Layer 3 of a small transformer language model trained on English Wikipedia (10 layers, counted from 0, width 128).
Take only the direct path to the model's output, skipping the later layers: a vector added to the residual stream pushes a token's score in proportion to its dot product with that token's output vector.

Output vectors of the tokens that the questions are about. A number n stands for (n - 128) times 0.05.
"et": 101, 122, 103, 145, 161, 109, 130, 90, 123, 180, 172, 122, 153, 160, 139, 143, 102, 125, 91, 116, 145, 133, 92, 141, 137, 117, 115, 124, 94, 133, 129, 146, 71, 126, 169, 106, 128, 104, 159, 131, 145, 90, 150, 115, 150, 93, 135, 168, 139, 141, 120, 133, 98, 126, 76, 133, 119, 160, 113, 134, 149, 116, 114, 97, 103, 120, 138, 88, 163, 135, 138, 117, 157, 116, 107, 140, 141, 154, 110, 131, 134, 129, 118, 136, 104, 109, 91, 162, 112, 151, 89, 125, 162, 127, 75, 170, 126, 127, 96, 173, 147, 127, 127, 184, 136, 87, 118, 160, 130, 113, 140, 161, 148, 93, 125, 68, 107, 136, 122, 115, 130, 144, 106, 151, 194, 117, 189, 141
"bility": 165, 118, 90, 115, 188, 172, 178, 110, 136, 127, 137, 136, 83, 152, 104, 40, 107, 54, 185, 121, 145, 130, 150, 81, 122, 123, 176, 50, 132, 136, 149, 124, 131, 162, 130, 134, 51, 135, 107, 187, 101, 172, 117, 190, 136, 181, 138, 181, 132, 75, 189, 121, 190, 97, 93, 78, 164, 128, 190, 127, 133, 177, 170, 140, 47, 127, 120, 101, 77, 128, 129, 107, 172, 129, 104, 132, 126, 99, 101, 131, 111, 162, 146, 105, 111, 146, 116, 132, 63, 196, 125, 123, 134, 132, 71, 168, 187, 90, 103, 138, 84, 134, 111, 157, 167, 97, 103, 210, 114, 136, 115, 103, 123, 81, 128, 144, 150, 134, 67, 176, 157, 150, 126, 164, 138, 184, 104, 104
"tier": 128, 143, 143, 175, 148, 102, 171, 90, 151, 100, 166, 141, 143, 115, 124, 176, 94, 126, 170, 130, 125, 151, 148, 65, 164, 124, 133, 131, 181, 131, 180, 142, 163, 137, 139, 74, 145, 125, 181, 166, 122, 161, 140, 159, 190, 104, 159, 178, 93, 107, 87, 120, 78, 113, 96, 155, 170, 106, 169, 122, 113, 85, 188, 82, 87, 178, 150, 169, 135, 88, 109, 74, 164, 133, 162, 135, 188, 117, 140, 94, 163, 138, 115, 194, 105, 123, 140, 175, 58, 127, 168, 156, 124, 119, 169, 164, 166, 79, 160, 203, 102, 146, 134, 162, 125, 128, 106, 162, 123, 91, 100, 111, 125, 77, 145, 165, 161, 105, 101, 114, 172, 177, 117, 125, 145, 179, 100, 97
"weight": 135, 129, 120, 145, 133, 146, 196, 67, 149, 143, 115, 166, 126, 138, 123, 121, 106, 119, 141, 119, 115, 96, 172, 121, 194, 183, 185, 69, 162, 151, 188, 35, 117, 157, 138, 129, 90, 130, 103, 169, 116, 143, 96, 91, 130, 159, 185, 166, 127, 130, 141, 119, 127, 127, 74, 94, 227, 153, 104, 146, 130, 156, 121, 165, 71, 139, 124, 131, 104, 72, 142, 140, 136, 109, 201, 165, 171, 100, 206, 138, 143, 139, 169, 187, 150, 162, 146, 78, 45, 173, 127, 113, 139, 130, 159, 194, 145, 126, 140, 166, 64, 147, 68, 111, 68, 140, 147, 134, 122, 182, 88, 128, 145, 73, 143, 150, 148, 147, 82, 165, 120, 139, 167, 160, 109, 140, 116, 110
"ger": 116, 80, 135, 125, 176, 129, 154, 127, 137, 119, 120, 131, 163, 163, 144, 192, 142, 148, 170, 125, 201, 169, 165, 98, 126, 87, 191, 140, 109, 135, 117, 116, 154, 116, 126, 84, 151, 111, 153, 137, 114, 130, 128, 166, 139, 109, 108, 167, 106, 101, 151, 96, 113, 89, 104, 123, 160, 112, 160, 123, 132, 65, 181, 105, 65, 98, 115, 141, 132, 133, 114, 111, 156, 102, 158, 139, 138, 81, 141, 132, 166, 154, 167, 130, 156, 115, 151, 152, 108, 179, 127, 132, 87, 179, 189, 165, 128, 140, 113, 148, 109, 143, 130, 120, 107, 85, 102, 159, 124, 130, 102, 164, 119, 87, 131, 98, 136, 132, 93, 121, 115, 63, 140, 146, 203, 148, 157, 106
"ing": 119, 65, 167, 122, 93, 95, 152, 80, 144, 166, 133, 106, 99, 107, 158, 119, 123, 126, 136, 89, 127, 114, 120, 143, 87, 103, 103, 131, 176, 120, 124, 162, 97, 152, 98, 81, 131, 115, 126, 160, 135, 92, 131, 131, 164, 116, 142, 139, 139, 95, 113, 104, 101, 155, 84, 124, 161, 122, 142, 113, 83, 182, 84, 121, 127, 77, 154, 146, 118, 127, 161, 137, 133, 121, 114, 80, 134, 74, 181, 172, 148, 45, 160, 63, 161, 158, 122, 102, 145, 145, 109, 130, 181, 168, 73, 155, 128, 111, 144, 145, 123, 164, 100, 141, 123, 110, 127, 91, 130, 136, 112, 138, 149, 116, 100, 74, 169, 130, 105, 124, 110, 99, 84, 147, 131, 93, 139, 121
".": 111, 139, 151, 98, 126, 99, 111, 160, 122, 125, 104, 130, 134, 104, 150, 146, 103, 139, 117, 64, 106, 116, 103, 154, 116, 111, 120, 150, 95, 141, 118, 149, 114, 131, 149, 142, 93, 114, 168, 121, 155, 89, 137, 120, 100, 139, 95, 103, 141, 148, 121, 140, 140, 160, 177, 137, 95, 128, 122, 111, 174, 156, 128, 91, 140, 150, 166, 140, 125, 147, 120, 152, 97, 145, 84, 129, 149, 131, 89, 137, 115, 85, 125, 105, 131, 138, 117, 99, 110, 81, 128, 141, 106, 158, 73, 153, 104, 173, 99, 114, 146, 122, 118, 153, 133, 161, 172, 95, 136, 139, 109, 59, 160, 144, 143, 165, 124, 115, 134, 94, 100, 110, 130, 130, 89, 105, 145, 90
"ll": 127, 79, 99, 121, 120, 183, 98, 112, 149, 173, 172, 151, 151, 144, 131, 122, 101, 112, 144, 95, 114, 188, 142, 121, 130, 112, 126, 146, 148, 169, 152, 159, 151, 113, 146, 101, 135, 135, 140, 193, 109, 106, 147, 111, 158, 100, 147, 159, 150, 109, 145, 131, 163, 114, 86, 111, 183, 196, 156, 73, 103, 169, 131, 128, 87, 139, 87, 134, 87, 140, 161, 141, 180, 128, 123, 163, 119, 113, 139, 136, 84, 203, 77, 118, 116, 131, 101, 142, 87, 200, 91, 145, 149, 128, 127, 151, 170, 124, 182, 113, 128, 159, 156, 145, 150, 100, 173, 168, 123, 59, 140, 96, 125, 104, 122, 135, 164, 66, 83, 128, 128, 107, 190, 133, 132, 148, 160, 109
"rey": 161, 84, 154, 129, 157, 135, 143, 155, 155, 152, 169, 169, 155, 103, 120, 119, 144, 121, 170, 128, 152, 111, 183, 130, 133, 166, 129, 202, 162, 113, 140, 78, 87, 194, 161, 75, 107, 92, 114, 134, 107, 115, 164, 155, 139, 123, 150, 186, 73, 127, 145, 89, 158, 109, 160, 76, 174, 197, 151, 155, 139, 86, 178, 154, 64, 163, 107, 111, 116, 121, 196, 122, 147, 82, 173, 102, 188, 154, 164, 92, 181, 175, 97, 131, 106, 103, 114, 140, 7, 143, 84, 151, 135, 59, 178, 182, 151, 99, 107, 146, 165, 101, 152, 181, 106, 90, 124, 115, 125, 120, 94, 126, 92, 116, 132, 117, 93, 70, 79, 122, 161, 133, 130, 108, 140, 169, 123, 84

Each question shows what one neuron of this layer's MLP adds at an activation of 1. A number n stands for (n - 128) times 0.0035.

n250: 121, 154, 147, 161, 81, 133, 114, 167, 102, 108, 115, 97, 158, 97, 117, 127, 149, 84, 147, 109, 160, 146, 139, 112, 99, 124, 163, 77, 124, 142, 102, 127, 140, 60, 90, 204, 140, 127, 124, 118, 110, 101, 131, 99, 140, 104, 104, 163, 72, 104, 122, 120, 131, 156, 160, 79, 88, 141, 160, 146, 127, 149, 106, 196, 104, 137, 110, 146, 124, 126, 126, 132, 145, 157, 108, 76, 120, 129, 177, 148, 140, 151, 130, 122, 117, 142, 97, 97, 133, 127, 97, 100, 121, 135, 120, 155, 100, 129, 164, 127, 168, 159, 60, 134, 125, 100, 112, 145, 97, 169, 185, 95, 164, 85, 137, 142, 141, 116, 165, 140, 124, 110, 117, 134, 122, 126, 116, 115
Pushed down most: "tier"

n305: 144, 89, 136, 128, 125, 103, 114, 96, 115, 61, 120, 143, 99, 75, 110, 133, 137, 133, 151, 122, 120, 76, 172, 119, 133, 146, 129, 153, 93, 123, 73, 133, 141, 143, 107, 97, 106, 133, 154, 128, 161, 159, 164, 119, 122, 139, 118, 124, 146, 120, 150, 79, 115, 125, 117, 160, 125, 141, 150, 123, 114, 137, 161, 127, 163, 136, 139, 149, 166, 189, 135, 130, 108, 156, 96, 146, 137, 148, 114, 123, 122, 85, 140, 136, 121, 157, 149, 104, 139, 157, 70, 150, 103, 150, 125, 161, 76, 172, 160, 125, 142, 131, 158, 90, 142, 175, 111, 121, 158, 116, 113, 113, 119, 145, 103, 143, 117, 120, 141, 83, 135, 173, 156, 118, 131, 71, 121, 129
Which two tokens does it push up most, strongest first? ".", "ing"

n177: 143, 149, 99, 139, 116, 160, 137, 120, 156, 121, 141, 125, 97, 121, 126, 164, 151, 80, 116, 78, 99, 144, 130, 135, 118, 118, 124, 121, 169, 131, 159, 109, 105, 181, 123, 143, 153, 115, 82, 150, 129, 182, 117, 84, 117, 144, 128, 116, 85, 85, 160, 110, 133, 163, 89, 93, 112, 107, 105, 98, 111, 159, 140, 115, 83, 91, 123, 142, 123, 133, 130, 120, 99, 122, 132, 128, 147, 122, 174, 148, 124, 95, 133, 186, 174, 121, 86, 164, 77, 117, 137, 169, 193, 187, 121, 158, 154, 133, 121, 114, 123, 126, 127, 112, 128, 103, 186, 181, 139, 128, 141, 152, 120, 112, 116, 142, 163, 96, 103, 78, 113, 111, 123, 154, 161, 132, 130, 136
Which of these tokens does it push up most? "weight"

n224: 150, 103, 132, 95, 161, 176, 129, 133, 99, 138, 165, 105, 174, 146, 180, 106, 80, 135, 102, 105, 141, 169, 103, 137, 119, 97, 117, 126, 124, 149, 94, 111, 163, 82, 88, 125, 137, 106, 87, 120, 161, 135, 159, 146, 144, 103, 131, 109, 144, 140, 103, 116, 117, 113, 135, 135, 122, 189, 144, 185, 163, 70, 109, 139, 124, 105, 101, 118, 132, 161, 119, 129, 160, 122, 129, 121, 140, 95, 180, 121, 151, 109, 110, 125, 155, 119, 120, 111, 107, 142, 147, 95, 137, 122, 144, 151, 140, 143, 146, 154, 113, 208, 161, 123, 122, 170, 91, 84, 166, 115, 138, 87, 141, 85, 121, 97, 131, 120, 86, 119, 92, 98, 121, 107, 136, 131, 150, 93
Which two tokens does it push up most, strongest first? "ger", "ll"

n62: 201, 142, 63, 102, 106, 66, 151, 152, 114, 108, 164, 154, 125, 85, 118, 111, 173, 178, 123, 89, 142, 174, 86, 139, 75, 123, 149, 150, 157, 149, 138, 125, 106, 145, 116, 131, 136, 175, 122, 120, 127, 127, 142, 117, 101, 125, 114, 80, 128, 163, 116, 127, 173, 169, 167, 141, 126, 101, 126, 103, 119, 141, 136, 130, 138, 108, 115, 159, 173, 82, 111, 99, 126, 163, 123, 107, 108, 150, 142, 131, 118, 124, 100, 166, 124, 159, 176, 111, 94, 127, 127, 137, 104, 140, 151, 137, 123, 132, 163, 113, 135, 90, 108, 150, 154, 106, 156, 134, 129, 105, 119, 106, 151, 126, 101, 111, 173, 115, 114, 136, 145, 123, 128, 126, 82, 136, 86, 95
Which of these tokens does it push up most? "."

n187: 153, 87, 141, 141, 119, 128, 120, 129, 121, 154, 162, 169, 92, 130, 156, 131, 135, 98, 148, 196, 127, 121, 163, 106, 103, 108, 125, 99, 94, 113, 135, 140, 112, 116, 161, 168, 141, 135, 139, 142, 124, 92, 135, 138, 86, 121, 123, 84, 53, 125, 125, 125, 87, 186, 139, 118, 128, 85, 147, 121, 147, 147, 108, 108, 131, 141, 141, 117, 105, 141, 117, 132, 151, 126, 134, 130, 121, 136, 115, 122, 147, 99, 169, 129, 147, 168, 101, 148, 124, 139, 122, 140, 132, 146, 89, 104, 102, 127, 142, 128, 126, 99, 114, 127, 101, 177, 77, 146, 120, 182, 123, 122, 166, 190, 106, 81, 148, 118, 126, 88, 131, 141, 134, 148, 116, 165, 154, 194
Which of these tokens does it push up most? "ing"

n85: 87, 139, 118, 122, 141, 190, 164, 117, 114, 84, 108, 139, 89, 162, 119, 127, 140, 143, 104, 72, 116, 140, 148, 121, 127, 80, 130, 66, 130, 117, 112, 130, 123, 109, 61, 166, 190, 105, 95, 82, 117, 177, 114, 90, 148, 102, 127, 72, 154, 148, 125, 100, 91, 137, 141, 107, 144, 126, 144, 114, 137, 177, 96, 104, 98, 126, 145, 140, 117, 167, 102, 132, 126, 98, 128, 91, 137, 76, 151, 112, 127, 116, 133, 104, 121, 114, 99, 122, 116, 135, 85, 145, 121, 122, 145, 137, 130, 157, 102, 138, 170, 165, 138, 132, 131, 130, 130, 162, 151, 126, 118, 97, 84, 105, 140, 121, 154, 172, 141, 118, 128, 96, 149, 72, 150, 159, 136, 168
Pushed down most: "rey"

n255: 150, 130, 150, 144, 146, 115, 153, 129, 117, 168, 143, 119, 101, 121, 168, 90, 74, 112, 160, 96, 104, 133, 122, 116, 150, 102, 158, 145, 131, 143, 113, 125, 109, 123, 149, 174, 78, 164, 113, 71, 132, 176, 199, 85, 137, 111, 164, 170, 159, 121, 96, 116, 113, 101, 93, 131, 157, 155, 169, 156, 122, 132, 90, 135, 126, 118, 169, 133, 154, 104, 112, 197, 77, 85, 147, 183, 105, 111, 112, 137, 121, 103, 158, 108, 149, 149, 123, 128, 156, 117, 108, 125, 119, 111, 109, 144, 130, 112, 127, 122, 75, 136, 120, 116, 109, 133, 114, 127, 125, 119, 143, 164, 154, 119, 104, 89, 124, 114, 76, 133, 99, 124, 131, 121, 92, 114, 103, 67
Which three tokens does it push up most, strongest first? "weight", "ing", "bility"

n160: 132, 160, 121, 102, 137, 167, 178, 152, 151, 123, 117, 164, 123, 107, 126, 103, 129, 111, 128, 126, 122, 90, 134, 84, 86, 102, 110, 152, 113, 148, 134, 117, 125, 107, 162, 146, 137, 117, 108, 107, 113, 80, 119, 96, 116, 93, 121, 130, 86, 119, 169, 157, 110, 157, 136, 104, 153, 126, 127, 137, 167, 100, 113, 125, 113, 147, 88, 125, 135, 163, 81, 162, 123, 96, 173, 150, 175, 135, 155, 156, 160, 125, 189, 164, 113, 146, 101, 119, 113, 165, 131, 121, 107, 106, 163, 142, 130, 134, 173, 130, 124, 91, 153, 147, 110, 145, 104, 132, 102, 131, 142, 158, 161, 130, 112, 114, 169, 118, 190, 123, 169, 154, 129, 132, 89, 57, 149, 201
Which two tokens does it push up most, strongest first? "weight", "rey"

n285: 113, 203, 143, 96, 125, 103, 174, 114, 159, 97, 136, 133, 151, 128, 112, 145, 156, 134, 90, 147, 143, 99, 137, 118, 118, 120, 136, 132, 106, 87, 76, 94, 142, 144, 94, 128, 135, 140, 110, 140, 112, 113, 117, 105, 113, 141, 92, 89, 88, 165, 144, 89, 125, 126, 154, 123, 130, 146, 133, 138, 97, 85, 142, 126, 80, 158, 132, 104, 127, 84, 130, 46, 148, 96, 117, 73, 156, 178, 164, 110, 104, 123, 122, 116, 126, 162, 146, 137, 122, 123, 76, 74, 141, 139, 174, 99, 114, 148, 119, 87, 171, 98, 86, 114, 157, 105, 140, 120, 107, 131, 112, 116, 156, 174, 161, 101, 157, 93, 110, 134, 165, 150, 115, 101, 132, 141, 146, 93
Which two tokens does it push up most, strongest first? "rey", "ger"

n69: 149, 216, 103, 157, 111, 235, 145, 141, 105, 147, 76, 125, 156, 143, 94, 162, 154, 133, 141, 72, 176, 71, 27, 162, 133, 75, 92, 136, 157, 107, 72, 80, 115, 186, 132, 205, 137, 143, 110, 132, 195, 145, 116, 95, 154, 214, 115, 125, 113, 77, 144, 62, 13, 90, 161, 58, 161, 144, 94, 79, 140, 63, 135, 101, 108, 152, 195, 124, 152, 47, 119, 112, 144, 129, 144, 89, 147, 130, 123, 100, 146, 104, 140, 83, 91, 138, 126, 126, 114, 147, 171, 196, 142, 91, 108, 115, 111, 129, 170, 191, 190, 152, 193, 104, 59, 140, 128, 163, 118, 110, 155, 133, 175, 121, 110, 181, 149, 118, 133, 113, 220, 204, 98, 250, 132, 83, 107, 64
Pushed down most: "ll"

n37: 127, 119, 121, 123, 152, 62, 168, 84, 116, 95, 123, 132, 100, 140, 146, 159, 125, 109, 158, 106, 85, 127, 112, 164, 146, 112, 140, 129, 121, 89, 114, 157, 173, 116, 99, 102, 143, 159, 116, 134, 98, 171, 176, 112, 82, 109, 151, 95, 147, 156, 117, 123, 159, 145, 133, 136, 167, 158, 119, 85, 91, 168, 114, 126, 159, 120, 125, 147, 158, 119, 120, 182, 112, 112, 104, 87, 111, 109, 87, 136, 124, 111, 120, 143, 125, 103, 125, 133, 144, 141, 132, 125, 151, 136, 109, 122, 116, 121, 142, 140, 151, 134, 140, 111, 92, 100, 125, 121, 219, 162, 127, 101, 70, 115, 135, 145, 98, 154, 114, 164, 142, 124, 113, 140, 130, 113, 92, 95
Which of these tokens does it push up most? "ing"

n101: 119, 175, 110, 96, 92, 172, 110, 87, 111, 74, 90, 201, 160, 86, 100, 131, 148, 179, 109, 131, 120, 196, 124, 127, 140, 145, 117, 131, 101, 79, 134, 163, 119, 175, 164, 143, 170, 99, 153, 95, 151, 91, 114, 144, 120, 58, 113, 34, 155, 100, 99, 129, 136, 135, 114, 163, 109, 106, 179, 111, 152, 152, 148, 60, 167, 82, 156, 110, 159, 127, 130, 108, 177, 117, 132, 141, 110, 129, 160, 159, 145, 94, 134, 141, 137, 105, 102, 111, 146, 132, 123, 161, 107, 131, 92, 114, 116, 66, 164, 125, 150, 125, 117, 133, 125, 176, 78, 152, 90, 58, 170, 129, 151, 178, 122, 149, 111, 100, 136, 144, 147, 159, 95, 145, 167, 108, 94, 125
Pushed down most: "weight"

n92: 122, 96, 108, 147, 159, 170, 130, 160, 155, 135, 153, 96, 99, 148, 150, 122, 69, 137, 136, 133, 98, 133, 126, 155, 133, 157, 144, 131, 126, 165, 138, 143, 136, 142, 131, 131, 130, 93, 91, 177, 108, 112, 160, 128, 123, 129, 121, 173, 129, 93, 134, 103, 144, 127, 110, 129, 129, 143, 86, 93, 146, 186, 166, 131, 151, 143, 68, 153, 118, 136, 108, 122, 130, 135, 141, 175, 143, 157, 141, 96, 124, 132, 133, 103, 113, 114, 162, 80, 34, 124, 128, 144, 218, 145, 88, 94, 137, 114, 134, 177, 115, 119, 130, 167, 125, 147, 155, 110, 131, 103, 118, 118, 109, 103, 109, 121, 127, 96, 72, 71, 132, 110, 86, 76, 137, 115, 145, 160
Which three tokens does it push up most, strongest first? "ll", "rey", "bility"

n287: 91, 69, 145, 114, 70, 101, 136, 130, 146, 157, 167, 116, 118, 109, 149, 136, 107, 127, 92, 130, 113, 105, 108, 154, 125, 113, 128, 175, 125, 85, 161, 114, 141, 134, 103, 166, 89, 119, 142, 120, 103, 118, 120, 158, 177, 135, 124, 144, 115, 69, 158, 140, 119, 95, 85, 186, 132, 167, 121, 118, 100, 90, 138, 169, 119, 131, 113, 168, 138, 122, 108, 155, 119, 107, 89, 160, 128, 53, 160, 131, 132, 126, 183, 68, 150, 120, 125, 87, 110, 32, 92, 128, 123, 116, 173, 131, 136, 159, 160, 111, 115, 132, 169, 142, 124, 89, 103, 85, 86, 142, 141, 105, 177, 121, 115, 119, 173, 150, 127, 123, 91, 189, 88, 88, 110, 98, 137, 115
Which of these tokens does it push up most? "ing"